Layer 6 of a small transformer language model trained on English Wikipedia (17 layers, counted from 0, width 64).
In attention head 1, each number of a token's query is one row of weights dot the token's vector x plus its bias. The head spreads its attention over the tokens so far by the softmax of query dot key.

Query weights of the head. A number n stands for (n - 500) times 0.0008.
q0 (bias -0.103): 818 822 671 404 575 538 313 389 462 593 432 475 447 623 435 316 304 642 561 431 679 356 296 427 630 258 578 250 518 589 323 383 447 423 498 447 637 444 334 428 584 553 349 429 538 361 508 545 523 434 500 513 613 420 688 337 503 563 663 548 389 680 305 588
q1 (bias -0.354): 754 527 731 436 461 613 648 450 202 686 418 388 538 473 713 421 470 230 567 188 841 304 349 539 588 489 442 239 268 548 571 383 906 619 366 751 679 291 702 689 389 522 309 743 634 386 631 436 248 383 398 276 237 684 801 458 800 720 458 448 397 475 423 854
q2 (bias -0.284): 537 572 781 617 525 551 405 336 371 651 532 419 346 486 698 376 657 321 579 447 794 634 721 731 516 340 547 456 377 500 243 488 769 592 471 631 580 288 600 525 439 566 382 760 384 475 437 476 400 365 378 362 386 482 863 481 581 519 301 509 535 409 485 537
q3 (bias -0.317): 574 816 601 372 408 755 578 261 584 584 463 404 572 653 544 392 549 347 637 392 763 423 587 534 338 825 697 181 374 670 330 283 629 400 512 517 750 441 743 488 316 625 367 405 634 503 559 339 176 193 305 233 356 687 693 678 574 552 410 536 367 383 424 894
q4 (bias 0.070): 275 830 655 487 92 336 503 315 509 407 456 545 444 420 397 457 374 686 443 372 371 647 175 362 584 478 446 326 797 635 162 530 558 353 395 415 544 366 645 280 449 653 523 310 396 530 571 484 556 375 561 680 589 816 335 550 610 547 548 516 470 807 393 391
q5 (bias -0.022): 553 789 612 464 352 538 717 608 559 655 724 556 526 441 547 502 537 587 397 633 403 303 358 98 454 397 527 677 751 380 599 485 362 390 536 469 417 608 445 475 525 603 595 501 542 373 561 600 631 590 544 657 502 783 278 366 479 564 547 696 392 304 447 239
q6 (bias 0.088): 376 101 88 554 460 241 384 613 614 274 461 548 640 566 366 533 921 636 535 627 147 792 597 634 387 470 417 800 564 658 649 360 548 493 696 672 371 345 546 517 448 103 256 576 571 607 464 430 477 553 648 539 342 386 453 528 551 217 421 469 660 341 708 381
q7 (bias 0.056): 604 333 791 641 430 537 440 481 698 297 433 101 330 399 458 405 575 568 536 300 359 484 937 670 498 455 386 419 369 469 494 693 411 524 483 776 508 643 634 314 555 359 426 484 621 554 545 457 446 613 340 475 836 416 330 581 453 643 550 492 683 384 817 448
q8 (bias 0.045): 485 724 292 481 417 420 506 628 455 460 393 646 684 401 376 518 181 593 357 638 795 586 349 290 718 417 298 558 627 566 356 600 509 565 508 533 392 651 442 517 406 373 596 563 467 677 201 424 536 378 636 643 482 447 574 589 311 549 488 551 501 700 455 312
q9 (bias 0.257): 355 373 366 400 604 394 417 373 552 432 469 627 631 613 539 541 322 591 593 754 338 690 305 505 536 372 312 475 614 295 356 652 449 499 536 505 463 721 284 525 511 493 543 526 408 669 467 528 535 449 740 605 687 510 500 402 418 472 580 815 494 880 513 455
q10 (bias -0.249): 424 650 597 379 607 675 442 505 507 659 568 247 507 692 564 420 453 453 432 374 752 546 517 522 590 525 596 168 354 605 415 359 547 502 503 479 700 285 555 342 402 567 419 612 710 576 458 507 317 353 282 271 484 420 480 633 565 604 386 645 443 323 587 637
q11 (bias -0.183): 489 509 404 472 492 421 484 473 404 504 534 356 467 314 487 611 462 468 454 529 621 326 722 568 562 368 439 370 336 495 720 405 597 541 382 499 536 578 544 397 284 347 365 477 561 474 576 460 486 457 496 575 357 487 529 593 567 587 324 554 448 506 448 585
q12 (bias -0.126): 630 613 605 530 392 664 565 421 662 514 541 442 551 496 635 263 606 445 463 213 663 625 455 715 468 395 388 478 358 580 411 342 598 572 522 528 535 447 814 475 569 472 537 377 662 452 591 441 395 365 325 358 437 363 499 384 456 460 414 330 666 673 362 635
q13 (bias -0.249): 775 559 537 406 768 567 426 445 622 603 537 433 503 417 789 519 460 194 436 451 696 442 662 610 439 482 403 261 329 443 571 174 540 797 532 442 659 499 824 606 499 630 354 467 672 349 533 358 307 368 391 245 517 598 574 442 429 509 545 272 455 244 483 901
q14 (bias 0.199): 433 502 571 415 582 357 228 423 576 659 471 493 485 532 402 629 584 663 657 533 518 828 516 450 603 619 400 404 583 436 467 719 359 622 266 575 412 810 465 250 465 442 478 529 470 480 559 589 449 94 643 815 254 316 408 487 385 461 474 437 533 750 580 448
q15 (bias -0.269): 494 634 406 425 596 614 446 565 641 663 545 439 474 403 643 639 645 299 694 590 632 290 677 551 525 523 721 434 191 493 503 216 571 668 510 534 523 482 710 521 613 352 512 747 705 495 833 273 301 436 422 226 424 367 473 358 513 567 385 451 382 116 505 638
q16 (bias -0.259): 377 781 640 478 528 545 385 410 438 710 669 733 235 624 487 433 358 605 740 386 755 331 556 282 446 544 786 467 538 612 359 398 558 547 399 600 822 539 532 465 545 554 363 793 678 626 411 455 410 428 485 494 396 574 400 449 429 564 448 263 460 497 303 696
q17 (bias -0.270): 599 723 560 510 412 657 514 224 628 663 532 472 499 631 554 537 606 419 532 437 697 381 523 553 594 355 427 516 549 744 351 389 490 532 395 509 480 348 604 547 193 608 555 449 390 654 523 359 420 222 351 560 409 444 699 344 460 558 514 430 433 420 498 740
q18 (bias 0.131): 366 140 362 657 502 381 639 623 615 316 587 557 571 317 479 593 367 622 564 504 396 682 665 795 715 604 634 959 390 600 693 607 419 590 651 406 474 570 634 243 629 309 494 356 316 499 459 469 472 579 402 204 484 134 654 542 499 718 354 476 624 462 587 262
q19 (bias -0.137): 517 930 625 263 701 589 441 438 460 629 615 787 289 537 762 608 314 293 606 645 627 348 241 327 542 486 465 393 392 316 663 206 726 489 428 376 449 712 513 547 434 237 458 570 545 521 496 542 288 464 541 492 321 616 388 213 534 517 499 320 576 631 368 440
q20 (bias -0.171): 563 159 487 500 481 533 588 416 728 359 354 296 450 520 427 337 647 498 546 298 229 641 752 837 386 423 688 792 480 598 640 674 650 613 474 533 392 519 628 255 572 576 299 459 597 388 479 704 669 397 374 272 451 577 244 717 583 579 385 604 567 284 703 477
q21 (bias 0.261): 386 479 498 490 51 340 752 479 753 440 808 430 543 702 358 480 527 640 395 383 302 813 502 299 634 612 438 572 759 535 497 691 505 580 446 367 403 386 381 363 693 527 641 643 218 549 579 568 651 320 417 685 603 484 24 795 679 393 550 451 857 705 584 256
q22 (bias 0.288): 505 273 467 522 279 320 376 474 680 390 405 620 407 653 546 582 549 731 556 518 240 467 494 222 535 419 560 486 675 195 628 554 343 381 538 266 434 569 451 484 813 209 764 491 392 433 297 496 750 498 805 629 685 280 445 372 459 451 391 537 719 556 573 342
q23 (bias -0.250): 572 793 503 358 376 539 532 305 330 657 565 508 315 276 437 549 666 230 356 335 402 246 245 511 548 301 551 458 613 646 443 500 564 454 693 389 419 469 485 617 308 574 442 546 548 561 576 508 500 334 488 637 341 737 593 265 597 598 437 386 303 285 342 499
q24 (bias 0.132): 413 763 765 253 432 348 504 591 277 404 701 635 625 742 443 496 404 446 507 403 327 525 337 464 775 576 340 338 622 525 437 587 584 571 403 492 299 430 467 425 641 595 656 490 377 579 428 401 464 567 475 609 465 604 336 494 352 258 742 318 493 672 240 642
q25 (bias -0.074): 459 839 576 479 310 655 441 499 751 541 560 811 906 316 496 693 405 322 474 507 684 325 112 69 576 412 175 445 860 616 474 386 640 484 332 283 446 399 719 420 404 493 564 431 574 533 499 477 393 176 551 633 481 728 667 500 565 659 484 545 293 738 95 440
q26 (bias 0.125): 437 254 647 538 382 576 395 460 463 444 520 359 375 495 530 575 664 512 473 451 276 427 665 626 618 537 556 455 329 213 503 528 338 370 517 646 507 620 602 393 421 643 393 577 543 582 438 525 479 751 634 480 550 632 420 582 620 195 557 577 544 502 540 486
q27 (bias 0.083): 550 452 538 509 480 339 574 450 606 586 666 483 364 448 492 302 535 693 272 658 368 623 362 278 554 606 524 516 593 442 469 500 446 497 580 555 425 635 358 373 547 620 456 519 391 723 565 657 644 346 574 810 436 569 480 451 200 344 544 632 387 756 571 360
q28 (bias 0.237): 237 211 380 600 482 369 568 458 384 286 549 772 507 493 513 543 496 653 495 667 280 603 544 606 549 607 528 421 427 470 449 476 271 565 492 319 551 570 423 416 544 432 684 505 239 413 618 546 618 457 634 469 568 576 426 398 417 489 626 471 641 666 514 551
q29 (bias 0.265): 312 222 336 663 356 428 380 587 452 358 521 301 485 516 279 471 762 574 332 496 623 568 486 515 424 739 393 500 552 502 613 696 445 279 669 289 346 578 476 303 594 671 536 343 485 437 723 662 632 628 724 461 518 554 120 685 374 558 574 388 617 621 632 374
q30 (bias 0.247): 497 201 791 404 334 229 438 419 650 307 533 412 726 565 430 486 665 763 489 507 334 679 943 694 405 527 689 624 592 216 595 679 463 550 551 579 496 559 305 189 630 415 563 455 244 344 494 592 521 827 565 545 617 284 432 500 264 153 576 384 552 602 711 466
q31 (bias 0.053): 668 348 375 551 364 579 674 684 501 501 595 432 298 721 563 456 360 518 493 635 390 409 462 466 662 584 522 527 452 554 554 582 392 319 517 254 642 669 474 335 359 392 485 583 567 451 587 573 469 534 466 461 538 323 454 618 462 400 415 502 593 368 626 346

Each question shows a short text with each token's key, already scaled and adjusted for position as the last token sees it. A number n stands for (n - 500) times 0.0022.

Then comes the last token's vector x. A number n stands for (n - 500) times 0.0097.

0 " was": 638 832 753 776 408 388 429 626 400 296 742 570 697 813 333 606 626 572 380 498 544 309 276 671 326 478 477 222 225 366 213 443
1 " un": 608 867 799 801 366 371 430 641 338 253 755 635 728 888 370 689 655 612 373 587 598 259 268 697 341 547 512 213 191 306 213 432
2 "able": 615 828 804 801 359 450 414 628 377 216 816 668 702 898 353 777 680 683 440 546 649 278 228 707 353 610 476 227 195 362 260 442
3 " to": 607 865 783 805 413 415 365 619 364 220 804 659 740 861 359 753 663 622 400 542 639 306 207 711 332 553 473 241 205 328 223 406
4 " ": 607 886 790 795 445 351 416 641 327 242 764 677 721 865 339 723 639 602 424 560 651 279 222 728 374 607 492 198 170 274 228 370
5 "g": 602 854 847 793 413 405 427 634 372 258 788 704 694 866 405 788 667 650 435 579 621 208 246 739 350 614 528 223 168 259 241 358
6 "ather": 680 886 833 807 407 381 403 621 347 238 809 680 739 927 397 763 665 667 398 565 643 230 254 734 390 617 495 204 179 322 226 366
x: 358 935 599 318 354 418 699 476 544 461 538 713 553 545 455 467 177 486 471 543 445 342 309 419 692 556 306 300 721 484 422 292 416 350 393 494 427 444 564 481 578 559 566 430 331 660 541 484 611 508 443 604 486 889 404 536 442 572 603 491 514 711 456 698
Which token does the last token look at most? 0 " was"

0 "mo": 592 856 761 763 387 392 470 593 372 302 734 582 683 813 355 628 639 550 359 527 563 294 279 692 368 456 488 225 218 357 218 426
1 " ": 585 892 787 782 409 353 447 634 345 262 753 666 698 845 338 693 646 575 426 561 626 256 217 720 386 537 494 202 185 273 230 370
2 "CAN": 639 886 841 801 392 386 481 554 327 231 788 658 712 846 361 712 707 621 408 559 589 262 232 701 394 558 484 221 180 317 245 376
3 " Anna": 593 903 813 794 360 356 461 532 348 237 739 668 691 882 341 697 675 638 397 611 607 224 222 753 453 552 480 188 185 331 241 372
4 " Ta": 553 897 802 767 342 343 438 519 303 284 718 599 708 893 388 759 680 637 364 640 569 245 277 740 451 506 484 211 245 311 244 354
5 "bu": 551 893 821 779 343 342 449 526 332 334 713 623 690 907 401 785 665 635 364 677 578 215 277 733 456 513 539 234 237 270 269 326
6 "n": 604 909 810 799 352 343 474 530 310 306 743 664 672 923 376 753 709 642 358 633 593 227 236 725 478 521 519 206 236 306 253 324
x: 405 760 507 218 447 412 663 515 542 477 418 689 652 610 506 509 323 369 456 603 462 340 265 356 582 613 322 263 780 479 423 258 409 520 412 404 425 452 531 580 574 590 543 408 288 520 637 464 486 584 541 685 379 841 463 555 488 408 673 479 481 701 498 805
Which token does the last token look at most? 6 "n"

0 " the": 635 830 744 765 388 425 424 579 366 290 726 544 698 822 290 636 638 559 386 532 552 300 279 689 329 474 464 187 219 357 214 437
1 " ": 587 880 778 787 409 360 433 619 326 260 730 645 697 853 301 712 647 579 431 570 647 242 239 726 354 560 481 166 184 269 221 369
2 "pur": 631 863 832 759 344 410 430 556 297 283 763 629 676 874 385 759 681 622 414 591 604 200 289 736 357 551 512 214 233 316 256 412
3 "pos": 612 927 800 809 372 407 380 608 318 282 792 626 714 902 376 722 675 625 371 595 621 195 270 731 386 523 521 178 190 344 225 390
4 "e": 583 877 790 822 386 391 394 579 339 249 795 674 674 914 351 767 699 617 347 558 648 221 232 729 424 534 491 182 187 310 220 379
5 " of": 654 892 778 801 387 403 365 547 331 248 826 626 715 871 296 742 693 623 406 565 614 222 169 730 396 536 470 200 225 346 231 402
6 " re": 636 906 818 796 404 406 373 610 296 235 752 633 705 866 357 717 661 598 346 585 592 236 245 774 381 539 490 193 188 281 201 380
x: 442 795 586 223 414 403 565 545 665 363 527 670 601 542 395 516 280 404 383 528 525 290 301 428 559 590 355 371 771 461 437 186 576 406 580 364 488 387 430 497 455 598 505 385 306 655 479 532 741 632 490 635 483 817 427 598 458 608 546 494 509 724 419 674
Which token does the last token look at most? 0 " the"

0 "5": 656 837 770 771 394 404 424 603 381 313 738 568 691 818 342 612 667 578 360 528 557 306 305 646 345 470 495 208 221 333 236 432
1 "–": 619 880 815 791 436 353 417 627 360 272 798 595 753 872 355 701 648 591 390 528 641 234 256 691 364 532 518 228 190 324 192 366
2 "7": 674 870 833 799 365 371 441 572 352 256 775 608 715 879 316 702 708 638 374 498 626 253 274 678 369 502 510 197 187 282 263 387
3 ",": 653 893 788 782 417 361 381 604 379 247 792 611 731 922 306 683 666 585 395 507 621 226 229 681 410 533 515 199 251 336 218 362
4 " ": 634 882 817 785 439 329 402 643 346 256 757 671 729 871 342 712 671 618 418 570 641 241 251 722 374 578 491 184 192 258 228 362
5 "3": 661 877 845 790 389 367 434 592 360 252 768 614 721 866 364 726 699 650 396 541 617 244 259 671 357 547 491 208 183 272 244 397
6 "–": 624 889 845 790 441 354 379 612 359 260 793 619 773 888 370 741 671 615 387 584 636 213 247 713 380 569 518 234 190 297 195 344
x: 509 944 544 249 372 379 551 532 647 366 488 643 660 542 485 528 186 433 410 449 370 321 406 392 613 587 385 376 800 455 449 200 445 372 412 358 523 406 445 578 583 561 529 412 346 480 561 486 600 562 534 580 628 697 385 528 572 579 633 571 490 698 401 833
Which token does the last token look at most, and with what share of its attention? 0 "5", with about 30%

0 "}": 630 834 755 782 427 373 444 604 374 316 736 567 697 795 358 608 658 545 359 515 540 322 311 631 361 459 497 216 224 349 228 447
1 " |": 654 910 785 805 451 339 451 613 357 278 775 627 703 868 326 673 674 558 400 494 604 262 237 655 352 540 477 181 210 332 179 399
2 "\n": 678 889 765 833 437 334 409 594 384 302 769 632 741 855 303 669 639 595 421 594 554 246 283 652 334 545 511 176 203 309 144 482
3 "|": 700 910 752 791 425 361 431 583 369 304 783 600 708 882 321 668 679 578 408 561 586 263 263 654 353 556 493 180 202 312 156 481
4 " Los": 612 894 777 751 336 372 441 485 337 286 727 643 716 934 387 739 675 577 454 620 540 184 236 701 382 535 486 213 244 288 162 385
5 "s": 545 883 759 790 370 389 408 522 382 294 747 668 649 962 371 786 700 619 418 624 615 182 225 718 373 562 466 157 256 276 148 401
6 " |": 654 939 765 786 405 375 370 570 356 301 761 665 646 965 329 733 694 564 379 595 572 201 216 670 390 562 482 168 226 271 154 400
x: 484 869 544 309 431 520 673 609 561 329 430 631 631 620 547 455 273 307 391 528 449 345 215 340 605 573 365 322 661 418 517 226 357 452 496 234 476 525 443 589 612 506 486 368 380 643 529 527 544 613 529 571 523 820 474 559 538 460 550 621 524 735 364 769
Which token does the last token look at most, and with what share of its attention? 6 " |", with about 40%

0 "onic": 622 858 758 776 386 424 443 564 337 295 749 571 684 832 346 620 684 567 342 525 565 303 281 687 400 451 511 224 226 374 229 420
1 " forces": 592 901 775 811 377 372 413 583 339 253 776 679 698 920 389 703 677 642 356 572 625 286 217 716 397 524 462 222 214 372 216 417
2 ".": 652 898 778 840 413 338 424 547 360 301 807 588 685 879 307 643 687 582 339 510 585 271 267 639 380 506 521 234 265 341 181 446
3 " N": 609 906 784 780 359 326 401 574 353 289 760 635 653 905 404 729 666 619 411 625 538 189 264 701 403 549 467 182 223 284 204 369
4 "ever": 620 883 832 804 355 350 395 580 408 267 787 643 660 917 437 750 701 697 448 601 541 226 256 667 397 553 481 224 225 280 233 400
5 "the": 646 885 812 792 355 387 401 544 361 283 810 655 722 930 372 737 675 637 396 627 589 255 244 719 415 539 493 206 183 300 212 419
6 "less": 617 921 771 813 353 392 380 562 341 251 815 673 677 937 394 751 689 642 391 604 611 223 206 705 441 571 464 209 224 339 211 369
x: 393 817 491 310 390 407 740 525 545 455 502 762 628 591 464 464 175 422 417 565 467 405 317 307 622 651 222 270 728 444 402 297 411 379 461 436 479 414 569 487 640 617 569 414 395 626 543 501 629 550 554 569 429 810 426 532 461 513 516 480 543 669 432 777
Which token does the last token look at most? 2 "."

0 " Huntsville": 612 834 766 778 382 387 450 572 359 308 713 570 679 821 340 604 644 563 353 536 530 299 298 672 387 438 519 225 233 345 234 429
1 ",": 616 877 772 784 402 358 425 580 379 272 768 608 707 897 292 658 631 557 419 498 596 250 197 672 430 506 510 220 245 340 219 365
2 " United": 651 858 823 797 393 358 450 562 309 280 760 629 700 885 325 711 662 647 413 566 574 204 252 726 399 546 462 203 208 326 256 368
3 " States": 628 869 826 827 406 332 432 530 319 263 777 629 680 906 349 734 703 649 378 581 583 238 270 697 425 528 524 201 243 328 227 390
4 " |": 666 926 799 810 428 354 408 575 341 297 775 644 666 930 328 687 696 579 367 568 590 233 233 665 411 534 522 198 215 321 189 383
5 " W": 594 859 823 790 394 349 402 546 336 269 768 652 718 914 414 751 685 613 389 601 577 246 257 728 420 544 519 208 247 282 201 359
6 "1": 624 898 881 790 386 325 439 532 374 288 767 647 695 890 338 721 668 629 436 589 599 260 239 698 405 552 519 208 204 278 255 379
x: 529 783 574 297 423 415 549 414 637 378 488 653 663 710 537 557 260 442 470 587 448 320 276 349 625 578 313 332 722 385 484 185 420 445 373 300 451 447 445 578 689 552 604 415 287 600 577 434 530 549 450 584 478 795 503 487 512 522 682 428 445 707 578 769
Which token does the last token look at most, and with what share of its attention? 4 " |", with about 30%

0 "3": 656 835 770 768 391 398 423 600 386 320 731 564 681 806 346 611 655 571 361 534 548 298 313 640 348 465 484 207 220 315 236 433
1 ",": 638 871 778 770 403 363 406 596 405 258 786 608 715 901 307 672 641 573 429 488 602 230 220 664 388 533 496 200 245 335 209 372
2 " [": 577 841 759 803 380 338 389 576 388 298 754 607 705 886 365 685 689 622 376 530 586 251 276 609 386 541 533 176 264 317 227 393
3 "1": 607 859 849 776 380 331 469 584 404 283 781 649 708 866 362 739 657 629 444 541 609 254 225 675 351 567 488 181 186 285 232 403
4 "0": 589 871 827 783 387 341 456 609 390 286 786 651 708 897 391 767 700 648 446 616 598 228 250 647 359 566 489 176 179 318 233 407
5 "–": 593 886 817 780 422 340 389 612 368 296 805 630 753 902 395 755 660 600 405 617 637 219 243 673 399 564 515 223 202 307 186 358
6 "8": 641 877 843 792 368 366 441 557 378 262 781 642 712 887 332 735 707 639 402 561 622 237 245 680 391 545 497 195 193 280 261 375
x: 489 826 536 239 407 451 573 436 633 323 499 595 563 688 501 485 232 413 445 609 395 321 275 374 656 538 350 365 696 421 417 216 432 490 352 331 479 473 537 575 729 632 618 409 322 579 628 385 559 492 463 634 535 838 448 514 526 540 604 505 460 665 534 765
Which token does the last token look at most, and with what share of its attention? 0 "3", with about 30%